Layer 6 of a small transformer language model trained on English Wikipedia (9 layers, counted from 0, width 128).
A neuron's activation on a vector x is GELU(weights . x), where the dot is the dot product.
The model reads these tokens: " Gri" "ms" "by" " Doc" "ks" "." "\n" "-" " LC"

The vector x that enters this layer's MLP at each token. A number n stands for (n - 500) times 0.018.
0 " Gri": 411 483 516 481 521 497 519 601 451 446 511 498 499 501 523 454 489 512 486 528 518 455 532 461 504 477 567 492 454 495 473 512 471 495 589 531 357 468 509 564 518 514 449 452 478 525 485 481 873 506 528 517 512 490 448 491 463 509 505 498 851 461 463 511 423 493 478 508 439 476 504 500 493 513 405 550 425 500 550 492 465 523 527 485 518 508 498 504 502 506 518 460 473 506 524 511 509 464 510 517 522 502 502 498 488 490 516 539 509 482 491 482 512 420 507 527 499 458 458 471 448 500 495 467 523 525 497 467
1 "ms": 488 507 518 472 537 514 555 465 463 450 441 500 415 474 473 494 549 464 490 463 494 438 491 474 451 467 502 471 420 426 495 393 541 490 399 525 514 522 463 519 531 508 506 572 482 449 495 502 786 520 433 460 518 504 541 430 500 417 542 462 795 544 497 435 560 517 509 547 517 497 506 458 565 507 429 606 441 422 496 492 481 492 510 510 447 392 494 533 550 526 396 508 536 556 486 545 568 457 509 546 502 474 514 503 517 604 519 523 548 544 439 481 551 475 463 541 463 535 461 540 409 461 487 494 614 436 501 538
2 "by": 496 555 554 453 467 488 421 441 524 456 469 522 512 402 458 470 523 505 507 524 491 554 478 419 490 502 546 486 497 502 444 356 528 516 474 533 446 535 484 380 523 589 567 503 387 478 499 474 723 544 485 516 492 506 513 440 528 492 538 511 703 516 513 422 606 444 523 536 582 548 416 507 597 502 528 525 643 436 499 474 543 548 406 456 495 472 494 547 577 593 560 529 525 470 450 453 478 431 514 566 463 567 461 475 570 472 515 514 516 499 379 530 493 467 438 488 360 583 502 468 553 422 520 441 499 477 485 446
3 " Doc": 525 605 460 454 540 478 486 397 475 498 531 452 500 518 560 507 468 581 565 507 497 554 408 496 554 363 449 540 457 523 515 488 432 553 501 523 448 559 431 510 499 468 437 500 458 391 476 448 711 513 423 502 511 528 604 473 401 462 487 471 733 451 458 510 510 516 412 597 464 496 447 491 541 465 542 525 499 439 534 489 492 553 446 404 422 422 505 563 462 521 466 519 517 586 563 566 532 437 389 532 490 468 442 551 534 547 486 600 448 488 416 579 490 485 511 553 468 532 513 491 464 429 499 591 522 507 541 574
4 "ks": 527 567 537 509 539 538 475 484 464 451 491 556 505 373 506 553 548 519 498 499 419 468 471 523 465 437 471 413 390 411 484 411 531 524 500 573 539 533 443 489 575 487 516 521 493 445 489 438 760 566 377 476 500 555 525 492 527 441 531 507 744 554 502 469 587 446 515 488 496 500 513 499 606 492 404 534 514 450 491 464 493 406 443 472 543 339 510 513 534 514 417 508 503 529 499 502 521 406 451 491 489 536 532 473 485 578 473 487 526 578 483 485 559 467 492 552 447 549 427 529 513 430 502 556 486 470 503 593
5 ".": 475 489 465 437 470 521 554 478 449 469 555 519 540 481 483 455 495 540 567 526 407 421 477 487 487 447 516 524 501 489 472 537 474 477 484 527 478 477 390 534 514 484 552 494 357 514 528 478 974 523 501 575 475 497 510 450 519 474 516 483 609 551 485 439 510 496 489 529 438 495 446 482 541 489 458 435 432 440 587 569 445 507 487 495 491 464 480 514 473 517 504 483 508 506 479 494 504 481 474 544 466 536 454 530 515 509 506 504 549 518 519 531 538 461 509 463 452 485 519 522 539 488 518 496 524 508 524 521
6 "\n": 500 498 476 456 449 516 471 529 465 520 504 511 500 547 526 483 494 497 529 480 343 476 460 536 515 513 596 521 485 491 451 516 500 499 481 465 380 525 487 490 546 548 520 519 444 542 392 455 920 498 451 637 463 529 547 481 502 461 569 462 590 477 488 491 507 507 462 585 488 482 472 528 535 477 475 453 459 484 505 411 530 463 529 467 516 423 467 544 469 477 562 375 510 508 488 481 442 426 547 508 511 527 512 510 517 522 481 500 501 528 581 514 486 444 521 530 517 534 498 487 496 470 479 506 506 484 471 507
7 "-": 431 469 499 446 484 460 545 456 449 468 571 492 508 495 484 523 510 495 511 434 443 537 494 559 510 473 600 544 497 524 523 476 506 467 452 518 480 498 529 492 513 516 462 482 448 484 405 476 988 501 505 589 468 588 456 490 474 540 562 493 548 525 445 465 518 511 501 540 456 533 450 522 533 463 507 488 469 461 489 500 451 504 475 495 474 416 475 552 455 472 510 525 446 480 493 518 530 553 543 465 519 469 499 504 528 456 469 487 502 537 507 488 442 426 502 460 530 514 525 476 427 512 525 493 528 524 461 558
8 " LC": 517 473 526 544 422 529 525 513 460 415 524 501 525 515 440 525 501 510 536 470 492 449 464 476 553 473 579 519 505 477 457 560 551 501 435 512 481 484 496 528 453 572 444 462 487 537 500 509 771 506 434 576 472 585 484 506 465 482 509 490 783 499 467 457 530 497 389 518 589 434 587 531 516 430 470 523 533 475 472 453 397 506 391 553 502 421 372 543 468 494 542 465 485 548 498 408 449 518 434 444 544 476 560 483 453 459 507 562 526 524 419 513 497 535 537 510 460 494 499 516 481 456 545 549 472 548 451 556

Each question shows the input weights of one neuron of the MLP. A number n stands for (n - 500) times 0.0017.

n133: 416 520 538 489 683 469 433 628 353 550 511 514 486 532 474 534 422 493 551 486 600 425 486 495 422 511 456 466 609 548 342 696 462 445 452 419 513 397 467 613 534 396 434 498 500 421 599 369 462 530 445 615 527 452 514 532 498 480 502 361 420 425 706 408 324 373 603 532 491 634 556 380 463 390 420 554 431 607 456 578 477 586 451 533 460 454 538 547 402 477 479 382 555 568 567 577 512 451 491 410 532 426 449 589 516 566 470 429 561 481 514 642 668 464 612 543 452 394 424 509 556 527 657 537 480 640 519 481
Which token does this neuron like most? 5 "."

n75: 488 456 435 502 471 357 479 526 427 396 528 482 649 543 485 596 379 516 510 477 579 428 655 584 435 470 508 517 517 641 343 370 516 440 597 474 469 505 530 492 358 576 620 362 372 602 459 462 417 555 801 458 457 495 477 402 475 320 581 487 524 474 500 408 388 451 453 586 634 563 551 490 445 595 563 431 492 532 742 685 542 484 431 559 393 474 485 351 563 572 526 513 625 539 538 394 630 570 525 536 522 478 574 607 369 523 467 390 377 510 518 507 518 540 552 320 475 489 437 660 604 548 464 451 666 508 432 537
On which token does it fire most, and how strongly? 5 ".", at about 0.7

n273: 454 343 515 550 548 461 515 485 517 486 472 429 457 583 488 557 548 542 422 572 369 510 405 520 511 587 550 544 463 536 523 379 534 493 541 495 523 342 417 498 505 517 409 540 598 354 699 388 388 463 475 453 677 512 444 451 588 518 554 571 572 612 470 426 366 376 713 448 488 601 524 579 566 579 408 502 488 523 486 542 539 369 604 574 647 542 483 537 453 471 343 479 403 581 598 633 474 513 599 440 624 445 531 495 493 388 472 458 591 486 613 479 509 399 498 453 584 588 469 478 376 715 500 665 428 481 419 510
Which token does this neuron like most? 4 "ks"

n130: 537 434 568 490 567 495 674 529 404 531 503 523 559 421 562 515 515 604 520 461 423 554 561 545 493 384 614 535 411 666 507 562 448 405 581 700 582 453 510 556 478 290 646 397 418 542 436 431 475 545 525 527 490 341 293 523 424 425 556 536 382 436 384 395 460 497 618 599 394 611 482 425 548 638 402 502 507 560 574 617 522 445 452 354 564 558 620 632 582 342 433 495 547 456 653 498 462 541 556 608 458 502 434 655 495 477 460 490 505 406 438 601 663 283 490 393 443 516 457 391 433 529 497 451 628 640 458 609
On which token does it fire most, and how strongly? 5 ".", at about 2.5

n252: 665 429 484 451 466 534 454 624 475 315 608 504 634 627 509 411 618 526 484 463 548 559 489 579 600 576 462 561 485 505 511 704 408 432 521 738 630 498 598 491 535 513 507 514 606 463 727 457 482 626 390 404 489 570 454 464 518 491 518 424 442 523 539 407 498 529 488 415 505 458 480 548 553 459 500 517 421 471 578 518 428 378 496 516 421 470 448 491 564 392 532 384 466 576 491 552 415 438 471 348 496 588 384 493 500 453 542 465 437 534 477 474 509 402 440 632 476 393 651 461 547 519 421 534 411 489 535 495
Which token does this neuron like most? 8 " LC"

n89: 470 558 614 731 585 487 367 655 343 356 465 543 579 608 525 551 513 540 581 461 527 487 573 373 700 466 445 468 554 530 525 576 648 572 562 418 512 339 586 564 542 367 553 524 492 583 533 439 500 505 542 537 517 382 418 590 391 473 535 530 283 533 451 524 426 505 419 518 500 368 495 510 547 482 524 410 505 510 495 530 507 526 323 469 535 565 431 451 483 485 538 432 639 419 470 544 480 632 487 508 495 435 525 542 385 563 500 535 691 447 416 358 428 316 567 455 542 385 408 513 500 380 459 647 693 624 349 471
Which token does this neuron like most? 8 " LC"

n269: 441 511 495 467 500 351 510 570 338 523 539 435 523 318 584 605 556 524 391 465 552 507 417 395 566 547 578 534 594 613 588 569 514 392 488 453 359 578 516 472 554 479 454 485 444 453 537 505 513 441 635 466 509 489 455 484 572 463 548 611 349 532 592 548 495 602 693 557 404 411 624 580 457 442 505 487 502 640 447 575 462 443 592 507 493 627 577 567 590 563 671 543 547 489 331 467 525 599 486 423 448 520 465 577 347 486 514 470 560 444 612 538 475 459 582 412 505 410 489 441 413 480 351 584 527 460 305 432
On which token does it fire most, and how strongly? 7 "-", at about 0.53

n236: 517 462 571 544 547 460 583 543 516 440 605 474 584 585 478 399 619 530 435 509 506 474 441 448 492 403 418 610 544 616 534 524 565 355 462 476 341 490 441 546 511 452 574 449 557 676 509 443 435 610 479 513 432 545 533 560 565 426 506 354 480 520 458 491 521 533 498 554 571 470 444 456 659 581 318 588 500 474 613 476 426 676 404 485 618 662 616 404 417 439 396 519 524 441 597 452 454 463 647 515 542 592 546 464 569 362 487 395 557 502 443 498 504 500 551 442 596 530 560 511 534 506 588 539 539 496 388 523
Which token does this neuron like most? 5 "."

n129: 540 302 491 370 633 458 548 458 591 518 589 587 679 425 614 363 488 539 474 577 593 579 448 485 398 382 402 627 339 664 511 510 786 443 449 618 508 517 399 485 497 607 526 534 488 429 711 337 450 500 508 361 543 407 329 465 433 371 572 491 500 561 610 611 366 468 605 552 612 506 584 600 623 459 425 430 551 534 512 702 443 458 503 523 477 548 602 422 610 279 494 330 672 674 652 604 457 434 575 506 551 458 509 682 560 421 457 517 474 599 524 570 503 434 568 383 469 371 540 403 476 494 526 348 670 678 368 536
Which token does this neuron like most? 5 "."

n199: 462 463 546 459 399 582 540 435 564 469 377 545 496 485 452 481 412 622 454 599 571 511 506 598 514 473 472 492 418 564 477 454 500 430 518 515 525 458 371 354 603 427 509 403 552 473 456 528 472 572 511 421 513 641 434 509 409 479 528 487 446 465 725 330 443 520 442 554 528 590 599 658 549 556 565 479 441 511 582 566 557 547 597 485 517 619 589 494 545 604 524 275 546 559 434 467 446 559 618 552 494 600 440 458 524 391 378 621 465 413 491 544 649 478 577 485 439 560 466 520 468 469 587 528 507 533 553 534
On which token does it fire most, and how strongly? 2 "by", at about 1

n399: 472 530 511 360 680 575 406 558 364 609 414 571 399 471 549 420 543 561 574 443 552 608 509 500 598 410 460 437 327 456 603 579 454 380 553 598 489 463 562 549 446 398 556 450 587 441 511 540 411 430 522 566 441 600 507 471 426 427 535 458 500 513 550 585 444 466 468 544 518 522 558 577 537 455 402 655 609 469 427 408 602 498 609 520 411 369 623 446 568 482 337 529 391 500 452 621 545 390 438 464 435 397 527 526 456 442 630 592 410 538 446 541 548 417 523 504 480 521 418 448 535 534 540 518 519 564 656 495
On which three tokens does it fire most, strongest first? 3 " Doc", 4 "ks", 1 "ms"

n332: 525 630 609 551 464 422 382 595 394 557 538 434 521 320 477 552 418 410 449 516 540 479 634 421 575 655 652 500 500 431 547 537 437 443 667 477 454 510 378 410 714 497 687 465 482 523 536 625 449 495 622 407 490 287 474 477 492 505 487 541 439 490 624 445 639 659 647 472 526 500 452 534 420 526 391 586 582 605 429 458 520 518 531 500 719 563 459 537 456 648 536 472 497 505 435 566 475 459 442 580 453 588 452 580 548 485 535 553 490 449 608 387 578 381 487 535 360 382 452 516 436 519 329 467 561 261 487 582
Which token does this neuron like most? 2 "by"

n374: 419 432 550 491 458 518 596 373 383 435 514 534 421 520 473 706 498 451 510 512 488 448 554 384 467 450 451 426 536 439 510 538 510 505 694 470 607 335 468 557 600 549 699 516 539 710 423 498 455 370 593 494 493 400 490 376 564 487 580 498 452 340 562 373 423 584 432 585 393 435 466 493 517 584 497 460 457 546 529 649 591 520 627 648 556 523 498 564 514 441 430 396 505 555 510 531 583 621 568 552 571 500 495 726 527 500 384 486 576 596 421 576 452 482 488 462 606 303 650 550 395 512 539 500 646 457 422 469
On which three tokens does it fire most, strongest first? 5 ".", 1 "ms", 0 " Gri"

n144: 413 578 698 526 595 602 601 465 504 530 492 494 504 409 539 539 550 444 402 476 469 564 464 461 407 467 513 527 386 588 390 394 528 535 469 602 601 543 513 429 515 496 722 475 566 420 513 519 434 418 539 448 490 494 517 496 593 363 500 534 543 568 510 504 462 447 533 528 528 458 504 569 609 538 461 461 498 473 407 502 541 428 449 446 460 463 637 522 551 472 267 475 580 459 397 383 462 440 563 455 543 545 610 446 563 654 513 483 536 466 455 407 645 522 511 629 506 522 391 582 558 545 485 541 654 444 511 542
On which three tokens does it fire most, strongest first? 4 "ks", 1 "ms", 2 "by"

n122: 476 532 502 500 430 380 392 477 358 419 659 500 406 471 462 506 565 590 513 410 433 554 405 343 563 506 610 504 399 517 602 426 509 528 473 543 513 553 639 700 481 586 596 396 502 505 399 469 438 454 623 592 487 470 574 500 588 542 575 586 449 371 608 505 366 507 495 553 520 480 496 561 424 442 481 485 593 509 485 550 532 520 454 404 403 532 484 547 500 389 444 353 337 459 592 515 522 393 623 583 532 494 531 563 403 520 585 504 498 509 558 515 413 415 473 474 546 404 548 531 474 420 469 507 744 477 502 475
On which three tokens does it fire most, strongest first? 6 "\n", 7 "-", 0 " Gri"

n353: 500 413 530 470 498 599 442 495 449 463 553 486 534 320 539 465 553 545 396 516 432 359 505 356 448 395 493 526 425 394 582 432 516 436 493 585 637 522 518 489 540 516 707 567 595 553 415 425 457 553 445 424 531 405 449 545 581 393 581 622 560 595 474 378 535 532 598 417 484 547 536 427 516 602 619 574 434 531 658 453 522 491 371 466 590 607 511 513 496 416 301 607 553 550 478 426 432 532 529 463 384 580 540 412 513 427 580 389 493 443 555 419 571 479 360 451 407 478 424 631 405 524 550 495 566 546 581 528
On which token does it fire most, and how strongly? 4 "ks", at about 3.8

n200: 541 407 481 445 655 476 567 471 430 533 421 461 470 491 516 418 516 570 567 470 471 396 454 417 507 433 564 556 431 580 599 454 415 545 580 589 511 544 401 435 545 354 408 539 620 542 458 449 374 618 617 404 511 435 481 484 477 393 532 553 583 537 368 436 476 495 543 436 549 509 587 442 616 579 498 659 593 475 571 556 605 571 557 537 672 538 433 562 537 426 372 587 556 404 457 460 580 635 569 465 498 396 502 669 546 371 427 446 440 357 491 453 534 352 584 489 489 541 541 505 493 441 454 421 391 484 287 538
Which token does this neuron like most? 1 "ms"